Layer 6 of a small transformer language model trained on English Wikipedia (16 layers, counted from 0, width 128).
A neuron adds its activation times its output weights to the MLP's output. To switch it off is to set its activation to zero at one token and run the rest of the model.
A neuron's activation on a vector x is GELU(gate . x + bias) times (in . x + bias), where the dot is the dot product.

Input weights of the MLP neurons that the questions are about. A number n stands for (n - 500) times 0.00054.
n19 gate (bias -0.012): 680,683,505,621,760,495,388,617,478,505,380,393,558,332,129,806,482,477,840,481,500,232,536,608,797,282,441,731,142,294,336,369,432,568,367,555,718,371,690,541,495,551,328,570,799,403,399,714,333,246,296,615,422,590,566,684,454,527,372,723,781,408,593,531,468,598,260,711,307,450,542,437,706,436,472,611,546,700,537,351,468,290,565,482,633,560,585,593,509,822,428,582,621,765,472,586,586,637,151,382,487,670,683,398,430,435,725,546,421,372,414,450,523,628,391,309,666,615,713,329,367,696,416,614,349,697,519,459
n51 gate (bias -0.044): 538,386,679,571,742,528,400,380,495,583,555,341,323,379,711,635,551,593,491,529,922,593,589,620,445,509,500,468,635,768,593,537,589,556,342,289,619,646,446,435,523,614,329,585,505,326,528,439,372,401,491,740,453,662,626,510,444,500,462,626,836,759,672,729,592,281,607,927,303,519,863,389,547,411,548,685,463,267,419,595,369,390,382,621,302,301,321,405,634,651,601,444,695,604,372,732,408,505,406,672,577,359,326,405,566,400,523,737,234,388,509,913,199,682,533,732,872,805,528,665,523,424,500,170,551,561,510,542
n85 gate (bias -0.138): 830,417,495,490,500,486,177,509,588,434,219,657,371,918,500,169,439,411,523,587,568,509,472,523,393,476,120,260,690,597,830,486,462,745,38,709,298,352,776,467,270,428,495,510,533,295,248,500,725,629,666,486,271,491,785,929,604,340,391,528,694,443,341,388,425,365,345,440,461,537,577,682,415,481,553,385,277,409,567,649,661,500,309,557,419,524,565,481,509,700,365,623,587,529,548,556,631,277,414,425,289,481,505,697,510,505,600,773,630,505,326,369,329,339,566,415,667,395,706,598,614,592,356,392,197,623,553,452
n117 gate (bias 0.004): 463,461,439,569,536,524,328,559,535,631,512,418,633,651,415,400,364,608,528,275,413,548,288,262,488,344,504,632,438,475,552,154,604,484,512,504,500,580,521,552,360,667,512,516,217,285,339,464,553,573,539,581,370,234,492,566,500,540,331,712,723,439,533,603,591,643,269,535,455,297,697,306,540,620,656,480,697,394,508,606,392,410,679,552,609,463,397,447,425,686,674,749,443,231,423,329,480,375,355,428,648,714,484,606,520,549,718,780,264,576,336,424,492,456,472,687,346,391,610,334,855,410,790,680,508,419,508,536
n191 gate (bias -0.101): 167,550,673,627,583,278,382,500,655,573,527,319,198,477,444,435,472,865,537,642,400,643,306,541,244,500,482,339,505,538,278,730,231,523,554,379,377,427,70,597,177,377,721,599,519,458,453,495,415,401,450,505,472,661,322,404,444,583,575,491,452,313,486,578,725,576,297,783,529,813,396,500,463,463,495,740,602,778,359,533,635,214,364,727,322,542,601,642,482,603,422,844,377,420,293,477,262,561,491,324,298,640,486,424,203,785,617,643,547,458,352,666,766,658,486,509,757,565,476,473,659,358,604,597,360,384,334,309
n245 gate (bias -0.075): 336,601,341,582,522,289,551,527,509,732,592,535,622,630,599,352,272,661,876,500,380,348,482,380,598,437,661,388,263,421,698,473,307,383,674,414,404,458,397,388,509,550,339,550,473,573,581,567,623,605,662,387,436,273,565,542,810,603,599,487,643,214,422,557,651,555,607,544,607,790,799,740,595,545,385,646,252,468,491,514,545,460,564,352,881,454,482,477,460,282,362,455,550,372,313,696,740,500,242,159,443,400,469,546,509,537,337,437,655,91,804,388,600,496,558,504,455,835,505,434,550,321,441,572,284,762,505,215
n253 gate (bias -0.052): 751,327,602,158,376,456,337,850,839,421,444,483,418,570,482,460,535,636,390,392,391,504,549,224,701,262,618,522,418,550,535,399,429,579,311,776,518,509,574,491,157,217,504,469,482,491,860,443,635,446,496,496,371,609,119,550,580,425,393,452,500,80,505,370,426,577,280,361,368,500,753,365,323,522,532,549,562,406,455,657,429,379,572,208,415,410,330,446,338,562,360,704,581,415,680,785,483,491,447,474,513,215,543,617,464,296,633,403,689,513,496,289,571,597,566,271,469,496,294,574,518,392,675,619,571,398,315,651
n276 gate (bias -0.080): 556,334,684,300,111,473,678,590,522,586,397,268,580,677,426,633,573,432,454,556,651,509,468,527,459,609,423,423,595,655,281,722,340,660,664,601,463,510,128,505,527,281,350,523,555,629,726,674,379,579,357,449,625,342,334,372,486,651,298,660,575,565,523,468,568,589,182,482,349,604,575,319,330,331,509,593,601,630,626,733,349,370,597,450,408,616,283,635,776,486,455,537,397,239,295,237,762,431,385,678,460,551,527,439,183,364,279,463,909,587,468,855,454,473,509,259,518,546,402,153,597,383,528,322,156,633,481,431
n19 in (bias -0.032): 495,542,587,500,668,22,515,590,556,528,617,622,486,381,471,395,815,653,419,90,328,586,476,590,566,357,505,314,713,859,466,500,88,457,179,635,461,525,370,471,376,563,671,573,476,292,447,677,665,587,463,341,534,675,321,554,385,672,452,557,539,452,270,425,348,862,576,500,223,942,701,500,466,581,682,510,789,734,330,461,279,467,267,797,553,335,590,373,524,631,367,716,188,412,471,548,467,327,442,495,435,621,702,353,739,412,495,514,471,553,538,614,577,476,237,457,616,466,232,491,148,578,412,481,361,592,744,432
n51 in (bias 0.033): 394,767,712,393,490,538,549,538,228,713,509,668,719,581,721,581,100,371,424,261,588,367,553,439,660,433,680,633,653,407,404,405,701,448,430,750,437,730,196,782,714,699,443,417,346,355,457,538,291,544,467,481,770,580,565,752,433,428,635,595,343,379,754,665,410,412,424,453,835,552,412,495,289,667,824,718,721,641,437,573,534,538,795,510,582,369,722,617,406,452,363,442,690,412,777,557,585,740,380,529,152,751,453,714,558,779,649,376,461,562,714,471,389,510,467,229,804,741,568,378,640,651,485,471,649,625,359,356
n85 in (bias 0.049): 460,530,401,658,647,411,509,715,504,579,504,487,375,451,571,460,394,491,478,382,587,411,673,469,618,442,381,381,863,806,513,408,167,425,203,630,505,375,329,464,473,175,425,392,253,617,522,478,856,689,461,249,549,416,371,812,660,571,500,438,696,576,559,596,249,713,456,535,518,579,254,430,611,482,340,545,389,509,608,446,683,609,743,540,388,495,504,505,447,334,294,652,785,559,545,372,171,504,567,544,733,464,469,360,613,163,567,274,631,309,460,257,281,322,602,398,630,589,865,338,419,446,617,478,513,737,595,634
n117 in (bias 0.080): 368,600,439,410,444,834,614,624,600,587,382,650,599,505,621,361,380,620,736,614,113,356,621,541,582,546,352,297,726,309,658,233,356,625,477,617,618,243,626,194,361,373,555,533,373,312,556,583,665,396,658,252,669,174,601,634,370,500,551,333,562,453,700,441,601,396,629,541,529,578,305,225,379,546,490,434,705,576,429,599,393,577,575,765,355,335,216,561,729,326,583,528,472,528,476,468,665,677,612,291,99,294,536,618,585,595,701,625,354,704,579,472,182,328,320,523,467,149,561,317,481,235,420,500,402,435,372,767
n191 in (bias 0.035): 266,251,610,477,554,708,356,307,647,536,473,21,482,459,486,387,514,654,486,403,351,799,708,769,513,722,563,130,406,589,468,513,541,342,447,559,749,453,325,622,197,772,577,495,138,628,742,686,592,468,319,431,546,531,538,411,622,627,354,355,234,605,435,576,648,532,514,402,528,374,398,289,541,400,533,376,536,772,583,325,700,393,436,396,674,454,491,154,518,262,428,587,532,777,629,437,545,309,436,482,350,582,745,292,509,546,345,803,620,532,577,486,207,536,450,514,541,678,408,585,431,486,666,631,414,500,347,651
n245 in (bias -0.068): 597,343,445,304,738,477,275,369,630,382,393,527,652,559,307,560,614,696,518,668,359,623,569,641,681,514,432,518,448,613,436,400,701,532,345,417,579,476,290,825,308,207,673,421,824,310,740,733,342,728,393,782,639,627,462,297,505,623,431,546,462,741,388,441,378,655,432,662,287,373,509,292,523,546,514,323,422,677,388,304,518,419,161,422,311,356,523,486,830,588,468,532,458,533,370,468,554,546,606,262,460,671,617,411,486,125,334,688,360,720,714,819,676,450,486,514,736,482,221,252,551,444,584,473,449,680,734,357
n253 in (bias 0.056): 450,553,387,395,581,626,284,531,288,714,425,360,574,415,161,334,599,652,344,633,551,554,536,691,336,536,446,540,402,417,527,861,603,361,548,355,290,350,523,352,263,505,741,445,600,750,369,599,550,441,531,396,514,362,547,639,397,576,414,478,703,459,169,606,491,670,670,89,421,389,514,416,766,487,274,281,446,134,550,569,685,853,541,698,518,400,504,550,367,686,567,441,276,578,427,313,322,586,726,379,421,622,526,454,409,850,590,599,683,684,308,598,418,621,621,384,808,292,509,279,541,482,623,460,505,604,486,649
n276 in (bias -0.045): 572,553,644,619,609,370,817,641,360,724,750,525,365,412,395,198,513,450,563,632,526,492,467,351,364,324,413,750,431,366,550,483,475,441,610,420,466,478,692,429,542,398,396,240,174,420,373,588,653,381,333,711,610,637,522,915,605,454,635,362,763,428,256,376,541,423,629,352,565,467,509,322,328,458,608,543,542,944,547,457,571,677,390,353,521,717,744,466,467,623,413,567,526,794,530,625,583,525,580,504,614,568,393,607,696,552,483,487,594,621,387,325,213,534,613,709,572,504,279,570,416,560,649,295,500,483,470,432

Output weights of the MLP neurons that the questions are about. A number n stands for (n - 500) times 0.00051.
n19: 828,269,733,205,790,521,449,382,385,475,615,548,556,659,171,402,505,428,437,840,265,241,463,307,642,408,328,141,807,595,215,642,447,592,555,665,825,625,600,500,328,574,799,555,237,323,611,424,480,500,280,131,443,557,521,605,378,700,658,326,542,708,625,314,555,364,325,146,599,545,694,471,287,672,314,599,458,667,366,444,491,331,674,543,505,694,613,485,147,718,430,341,575,277,311,766,405,510,464,388,174,808,514,475,301,325,307,458,773,352,648,540,560,716,480,529,441,424,592,802,441,331,428,505,525,500,638,584
n51: 531,416,491,470,422,525,534,310,399,471,391,375,406,722,370,453,630,833,362,381,113,369,256,339,394,444,593,434,419,557,446,411,731,417,570,696,495,554,442,550,431,439,428,414,341,567,571,370,640,561,243,450,613,564,254,476,505,681,742,432,241,266,648,414,412,547,581,397,193,344,549,694,578,470,268,648,460,519,168,602,558,443,240,779,394,661,736,424,594,553,567,509,228,560,472,302,672,360,721,337,462,46,419,175,193,286,650,768,306,881,830,566,412,387,519,390,490,111,476,495,547,599,288,366,335,357,490,470
n85: 273,597,591,597,830,515,524,483,328,785,671,718,645,523,259,413,486,457,538,581,435,679,589,193,757,500,744,636,590,491,412,661,523,591,513,236,314,729,490,825,555,400,220,514,391,111,744,367,172,407,425,558,505,278,413,383,903,564,473,630,494,322,556,470,311,623,535,428,500,593,668,514,395,618,301,676,338,438,827,562,136,551,491,464,582,466,519,636,704,395,340,537,465,468,589,215,664,529,584,793,188,565,747,665,549,531,490,402,481,579,332,472,321,727,711,536,581,604,294,717,731,460,516,542,505,404,557,215
n117: 727,588,557,463,431,261,459,467,491,404,505,226,373,536,575,500,596,662,500,483,908,605,354,603,568,413,751,717,364,616,458,905,530,330,636,374,455,738,490,613,610,681,295,432,477,482,583,482,441,553,693,568,217,745,514,684,443,316,388,679,413,645,149,716,407,642,471,523,593,549,638,731,439,523,537,491,284,527,504,303,492,485,305,176,504,532,394,509,318,733,361,330,563,570,496,653,262,409,569,662,637,768,462,590,394,451,313,659,598,238,486,522,632,523,603,586,379,912,367,653,500,631,495,374,505,326,756,147
n191: 778,340,333,465,266,367,222,673,422,340,595,560,576,424,720,533,285,441,249,578,556,277,425,377,621,309,317,628,572,414,584,369,593,345,342,553,526,609,878,395,591,297,321,250,563,195,571,432,592,433,687,659,154,406,738,572,622,617,390,569,419,495,581,335,244,209,774,603,654,305,559,444,838,435,450,306,945,204,562,505,518,594,315,275,746,466,515,519,532,568,625,391,526,607,676,693,581,321,426,561,446,452,495,606,790,343,602,545,334,339,461,257,667,313,667,440,531,288,646,190,439,167,553,687,592,464,549,620
n245: 759,659,437,615,335,332,500,622,272,444,166,554,443,472,539,323,495,662,538,460,579,382,748,620,533,346,254,500,411,366,466,286,666,590,861,426,214,664,702,783,349,549,876,467,556,636,733,495,768,44,338,337,332,457,505,760,387,450,407,438,657,474,649,592,652,470,716,490,524,597,595,707,657,636,634,495,810,227,301,670,656,540,592,473,343,481,787,560,439,373,351,638,770,595,477,342,372,679,644,296,469,265,631,523,553,495,524,655,698,601,438,172,359,404,412,678,350,528,571,464,587,469,562,495,358,335,212,505
n253: 822,545,540,490,575,593,754,458,376,425,726,554,253,614,611,861,743,324,362,319,589,763,321,463,860,639,695,663,690,266,600,391,527,725,373,741,475,610,474,364,796,392,299,681,561,365,354,734,495,403,611,434,586,282,371,269,632,298,451,287,444,618,500,458,460,515,554,609,313,509,368,446,429,418,390,294,654,528,266,519,547,374,391,305,581,854,448,514,548,313,394,587,262,276,606,446,671,374,363,487,90,390,639,644,583,288,631,490,390,386,340,477,440,642,518,350,232,821,472,465,500,708,531,468,402,500,246,456
n276: 485,344,622,341,25,406,662,580,496,590,622,351,675,667,188,664,486,534,360,563,430,683,485,574,254,450,610,335,275,714,495,463,604,697,688,364,562,379,510,554,534,495,344,313,599,561,682,334,472,402,519,588,683,433,495,234,366,564,272,557,500,637,308,775,648,703,55,677,626,398,514,486,441,563,514,500,515,595,639,848,500,571,535,482,695,562,298,551,588,718,402,519,229,382,193,515,653,353,489,668,453,588,434,411,314,474,917,345,699,523,395,844,495,221,658,563,510,547,381,336,578,465,298,186,324,545,205,529

Each question names a token from some text and the token that comes next. It shows the vector x that enters the MLP there. A number n stands for (n - 500) times 0.0065.

Then comes g, the gradient of the next token's log-probability with respect to the MLP's output, scaled to length 1. A neuron's effect is roughly proportional to its activation times (output weights . g). A number n stands for (n - 500) times 0.00082.

"85", then "0"
x: 439,491,445,381,499,711,401,463,506,389,704,476,390,538,548,283,606,508,547,316,563,448,544,454,596,366,605,664,323,687,747,576,519,511,475,568,411,420,744,617,497,636,522,129,422,399,616,489,367,764,369,644,658,656,359,103,340,474,280,791,488,354,497,509,537,492,632,522,290,515,330,514,512,471,689,584,702,710,535,407,484,537,646,618,511,482,444,514,351,573,505,682,469,382,334,364,328,398,402,375,612,493,654,185,489,425,621,664,445,551,383,264,634,464,335,380,414,609,574,590,650,414,501,539,470,361,391,524
g: 517,334,500,666,507,318,560,439,370,514,613,533,310,523,627,630,416,495,672,266,282,458,419,509,397,498,473,612,417,416,483,726,463,648,643,355,412,648,385,449,529,454,617,323,610,462,395,598,439,607,454,514,599,600,488,673,606,386,455,481,537,421,338,440,494,663,434,540,468,543,480,601,535,339,521,400,525,507,481,372,555,642,553,644,458,536,438,396,426,668,493,338,636,590,427,491,570,318,558,467,391,405,747,451,567,463,505,463,248,599,453,501,307,422,396,433,377,695,586,519,482,552,515,265,600,674,546,706
Which neuron, switched off, raises the next token's probability most? n117

"ach", then " of"
x: 437,288,484,761,146,606,573,549,389,476,432,300,508,641,581,596,333,344,625,352,624,531,621,613,639,283,421,371,473,365,579,336,866,561,438,637,473,606,322,579,581,466,590,518,618,402,705,387,464,565,652,478,655,479,362,388,388,385,480,603,543,385,437,348,560,635,648,249,539,479,278,326,430,480,506,463,557,420,648,274,653,495,861,455,535,677,453,457,495,537,470,518,274,618,200,489,576,485,455,503,633,681,505,579,567,576,604,373,483,611,424,446,664,775,454,598,526,281,748,516,364,560,607,617,233,430,369,350
g: 545,513,384,278,611,457,357,719,409,263,313,569,461,676,630,393,386,526,471,599,560,390,587,480,388,357,461,460,645,642,432,579,550,471,481,622,353,574,518,485,448,621,502,606,371,327,599,493,331,441,473,530,459,440,501,415,412,598,781,355,619,527,727,416,445,514,521,364,379,549,562,466,350,384,487,590,733,529,377,508,449,507,414,509,427,519,515,665,464,655,540,613,480,354,335,541,652,314,607,677,463,479,446,508,626,642,686,354,456,541,531,529,603,586,434,579,267,453,608,602,442,392,494,515,460,640,681,509
Which neuron, switched off, raises the next token's probability most? n19

" election", then ","
x: 564,523,509,615,209,410,546,569,648,467,532,566,563,325,640,453,395,359,335,563,578,487,494,388,773,550,564,457,433,393,591,416,243,626,348,626,576,620,494,538,296,423,527,574,494,441,346,447,356,613,455,407,351,563,347,508,452,388,633,526,374,459,655,598,654,340,280,815,474,330,493,295,476,237,620,540,682,590,521,426,571,474,578,414,564,574,427,748,506,700,644,402,477,277,382,570,565,794,752,272,561,824,641,291,578,429,594,490,704,377,535,494,685,711,313,385,568,495,558,606,511,380,432,463,412,524,322,310
g: 476,465,526,589,505,574,674,433,335,622,653,473,558,728,439,487,419,352,361,522,376,383,512,616,543,389,503,442,426,623,636,721,414,684,680,465,517,411,355,638,467,466,485,548,451,499,368,654,567,530,448,478,633,479,359,373,630,447,554,438,589,561,543,696,505,398,419,481,628,566,309,406,531,366,487,587,723,509,449,560,464,320,458,605,460,563,316,494,627,397,316,464,548,462,408,786,444,660,499,594,447,513,603,561,516,477,661,561,464,329,493,399,658,570,652,442,274,763,318,427,589,423,435,476,545,497,471,325
Which neuron, switched off, raises the next token's probability most? n253

"e", then "it"
x: 403,466,446,605,517,515,451,301,606,316,504,319,473,381,285,582,396,578,591,584,457,537,552,795,275,445,372,485,765,428,628,513,592,622,531,586,397,384,442,467,514,368,470,505,528,519,355,493,580,693,468,475,461,678,721,768,721,244,259,616,661,455,476,429,343,638,339,526,750,627,634,414,450,228,594,482,578,833,479,161,667,532,342,589,351,282,641,405,436,533,411,654,573,331,542,449,409,608,548,621,402,389,602,624,448,370,585,603,615,434,531,541,255,413,453,593,622,345,649,601,771,486,559,426,641,291,460,494
g: 407,488,482,397,266,439,359,480,493,454,545,665,394,516,472,463,522,547,443,386,351,551,456,530,681,581,547,593,530,566,435,497,640,378,428,564,472,592,408,241,557,522,597,543,363,418,542,459,260,458,477,540,470,524,531,473,493,322,703,545,591,448,434,598,346,584,579,550,577,617,197,561,622,625,388,755,452,616,645,387,376,393,491,462,337,411,651,668,486,443,686,490,668,706,500,364,370,346,468,420,540,592,717,593,454,472,527,406,550,605,491,690,433,607,355,484,383,502,680,616,318,393,486,531,389,480,410,412
Which neuron, switched off, raises the next token's probability most? n191

"r", then "ound"
x: 502,503,310,524,480,336,449,528,443,465,500,649,574,376,433,459,460,406,567,600,407,691,482,416,333,478,492,436,509,411,676,509,864,469,456,658,278,386,435,506,467,374,477,359,572,513,602,613,540,464,365,228,594,403,564,677,791,371,481,559,606,494,408,448,520,931,564,283,724,747,699,315,633,405,543,571,373,592,492,410,770,335,622,471,303,346,538,668,522,362,304,462,605,299,298,521,624,483,551,507,591,510,568,430,613,352,487,442,473,395,479,451,214,362,485,519,400,482,673,421,534,226,689,671,329,561,467,345
g: 471,675,367,371,353,479,349,609,392,434,490,506,501,411,667,438,617,482,626,509,492,507,345,315,558,524,704,660,514,429,471,600,496,451,529,401,669,405,605,292,463,408,414,560,627,684,517,489,233,462,427,598,550,665,517,640,538,326,614,512,541,573,610,694,585,378,501,540,401,583,444,627,467,514,471,635,580,461,664,361,352,478,624,328,584,516,592,653,438,449,384,320,603,542,550,226,579,454,412,613,531,395,409,397,395,812,474,333,413,519,595,393,359,540,447,596,567,576,528,356,568,450,420,471,575,640,508,573
Switching off which neuron hurts the next token most? n85

" District", then " "
x: 537,398,541,558,590,389,499,554,605,412,579,712,536,514,638,476,665,210,467,641,320,539,661,545,567,267,541,514,695,379,544,509,218,460,493,607,464,445,629,563,401,199,521,450,466,379,649,592,378,460,544,426,474,512,357,310,578,273,604,447,518,528,655,595,445,356,334,498,460,367,557,394,517,214,649,333,520,612,424,319,535,384,545,416,469,750,454,514,488,862,787,289,428,461,289,769,478,663,712,446,491,685,451,446,366,404,422,553,627,621,537,307,495,582,415,585,632,645,667,705,611,405,507,551,394,339,374,454
g: 551,632,506,378,443,410,494,442,772,501,502,378,557,334,395,463,416,795,443,481,418,482,448,392,530,633,511,385,457,336,463,429,561,498,389,352,573,365,479,493,590,541,472,465,448,519,392,553,465,690,567,630,485,552,514,446,431,261,561,279,457,568,470,614,625,608,776,547,520,421,394,342,271,458,532,587,585,576,523,409,586,404,730,556,458,645,382,451,504,478,635,422,476,415,544,499,420,671,445,664,543,544,574,494,541,243,732,463,639,416,304,373,576,438,393,588,526,605,487,341,380,661,535,420,489,462,281,417
Which neuron, switched off, raises the next token's probability most? n253

"p", then "os"
x: 418,520,431,731,385,417,650,292,390,402,554,245,523,488,511,482,617,522,732,570,373,601,578,380,504,598,572,565,481,349,607,355,562,527,616,621,623,816,589,418,589,424,450,641,527,340,226,318,654,946,501,515,574,486,696,770,513,537,581,608,541,447,397,519,613,614,469,705,722,700,466,582,599,406,436,557,331,526,525,391,557,564,461,400,429,446,364,359,559,446,501,328,578,477,484,640,448,351,560,618,419,458,815,303,511,709,565,530,490,416,594,239,663,478,593,383,532,851,664,402,575,346,573,566,314,661,550,337
g: 414,679,528,452,531,485,411,535,519,598,372,480,476,519,377,706,473,623,553,507,511,227,428,577,555,586,566,424,616,358,434,492,599,279,547,505,520,411,601,496,542,487,710,527,407,348,582,501,533,726,468,343,742,417,573,553,428,616,612,518,529,758,332,343,424,326,346,268,491,483,426,509,629,541,511,603,592,630,611,468,597,486,542,526,636,337,436,357,465,446,493,409,435,827,381,371,431,474,355,423,627,456,565,699,579,526,327,455,454,404,583,334,655,594,506,369,572,464,488,509,533,481,513,446,612,338,626,493
Switching off which neuron hurts the next token most? n245

" James", then " ("
x: 695,416,543,504,705,579,438,655,660,493,526,535,653,491,496,615,462,130,461,451,408,595,559,506,669,379,483,540,671,358,476,453,194,494,363,538,449,400,463,369,362,316,402,420,667,292,626,387,604,343,529,349,593,397,432,394,569,510,406,684,636,502,458,622,345,267,606,478,415,510,366,313,551,524,638,312,569,454,399,283,211,266,450,505,394,551,413,368,531,602,645,299,493,435,209,654,459,587,506,548,577,450,450,332,482,613,522,499,396,501,492,702,648,484,344,401,605,545,520,577,798,506,685,623,424,521,428,557
g: 560,562,613,516,375,471,603,457,659,515,654,540,653,443,570,322,582,523,283,404,531,493,267,549,594,532,456,472,543,410,335,496,531,442,389,337,476,556,535,497,691,566,641,629,447,459,628,488,351,545,502,447,406,509,408,391,582,449,646,336,354,300,708,321,439,545,351,490,398,495,695,442,559,510,679,389,602,481,355,652,503,485,593,605,438,537,329,639,454,524,594,498,535,490,456,507,699,559,383,248,506,701,596,564,516,471,309,490,628,469,524,382,768,567,479,487,615,719,513,327,541,515,438,597,303,619,428,513
Switching off which neuron hurts the next token most? n19

" play", then " a"
x: 344,598,317,549,279,443,496,397,623,694,611,382,687,376,372,536,379,368,406,418,485,518,544,621,643,451,405,308,481,547,590,371,561,695,429,592,578,534,359,452,399,471,564,664,307,337,573,697,738,432,330,605,223,357,655,649,495,565,442,568,445,392,441,351,611,502,493,547,606,352,449,409,416,478,503,457,773,373,501,161,627,336,722,595,413,520,474,483,525,458,483,550,377,544,628,537,502,790,493,331,644,505,451,133,389,561,532,409,509,610,459,594,689,304,501,584,287,558,288,493,382,561,524,180,520,515,475,726
g: 619,436,569,474,303,337,421,456,329,560,551,590,370,414,533,637,644,530,522,434,529,599,284,591,582,459,566,321,314,458,518,508,648,350,493,421,434,366,432,285,619,400,476,597,511,474,581,388,453,474,587,368,521,564,493,533,439,484,556,662,559,621,436,339,519,693,549,471,545,730,573,543,442,485,400,519,478,525,397,351,432,515,377,550,236,434,481,424,615,205,648,524,434,322,230,530,461,353,426,636,464,536,563,514,400,423,568,545,476,434,475,587,598,218,276,400,346,479,462,631,541,408,298,488,462,387,506,438
Switching off which neuron hurts the next token most? n117

" or", then " the"
x: 363,522,495,512,513,450,306,604,499,397,698,454,571,326,534,626,632,652,649,533,514,518,364,712,506,304,487,527,391,406,513,784,253,396,512,308,570,534,463,487,523,397,543,433,517,531,514,305,488,725,541,308,404,492,563,264,496,531,621,622,294,652,465,527,595,542,545,455,688,469,630,529,521,470,532,318,490,544,698,236,494,392,706,623,536,471,545,661,365,541,464,585,679,682,503,605,666,663,676,518,716,662,579,317,703,430,844,597,354,406,642,402,333,687,453,482,388,596,464,670,464,164,614,300,505,474,597,279
g: 529,422,363,543,399,593,551,296,497,614,559,357,434,553,531,429,416,286,474,632,491,694,556,579,627,439,524,685,509,420,415,383,527,566,492,425,656,489,297,350,482,535,432,541,537,605,417,594,370,430,589,492,225,250,589,492,402,336,601,635,458,516,519,495,502,424,568,677,481,485,644,590,491,373,587,560,693,412,531,286,439,514,689,662,504,363,346,689,533,481,371,585,457,367,190,663,566,526,566,573,457,474,387,542,589,559,507,527,564,499,249,474,462,347,422,534,455,467,572,749,635,527,394,412,510,614,523,501
Switching off which neuron hurts the next token most? n51

" House", then " J"
x: 443,449,475,650,496,534,402,612,560,458,555,423,638,456,490,631,430,208,450,502,478,486,546,556,599,439,414,530,699,353,398,526,327,571,352,671,252,501,458,504,393,521,287,558,554,295,807,374,565,432,371,589,391,388,349,224,585,456,629,560,464,546,547,422,440,365,272,674,547,281,614,504,451,299,424,422,627,622,458,408,315,459,335,456,336,442,373,461,383,692,541,476,722,536,266,644,381,853,632,440,440,587,517,351,563,519,518,488,629,418,586,447,720,477,386,265,677,561,607,756,673,402,617,554,318,443,381,479
g: 345,496,590,518,616,288,345,524,524,447,639,512,547,603,454,742,370,237,592,473,462,414,606,393,606,562,367,429,434,362,639,302,282,341,564,535,518,485,595,460,431,491,685,507,370,390,429,658,539,365,444,576,725,530,540,537,397,738,567,628,438,537,435,493,463,478,487,276,382,562,421,323,625,515,403,590,367,503,352,399,291,532,535,480,616,508,583,280,541,591,515,361,494,500,464,525,505,451,451,630,575,417,476,401,349,484,478,543,500,461,702,589,329,569,431,563,413,402,633,497,399,401,554,357,645,375,484,288
Switching off which neuron hurts the next token most? n253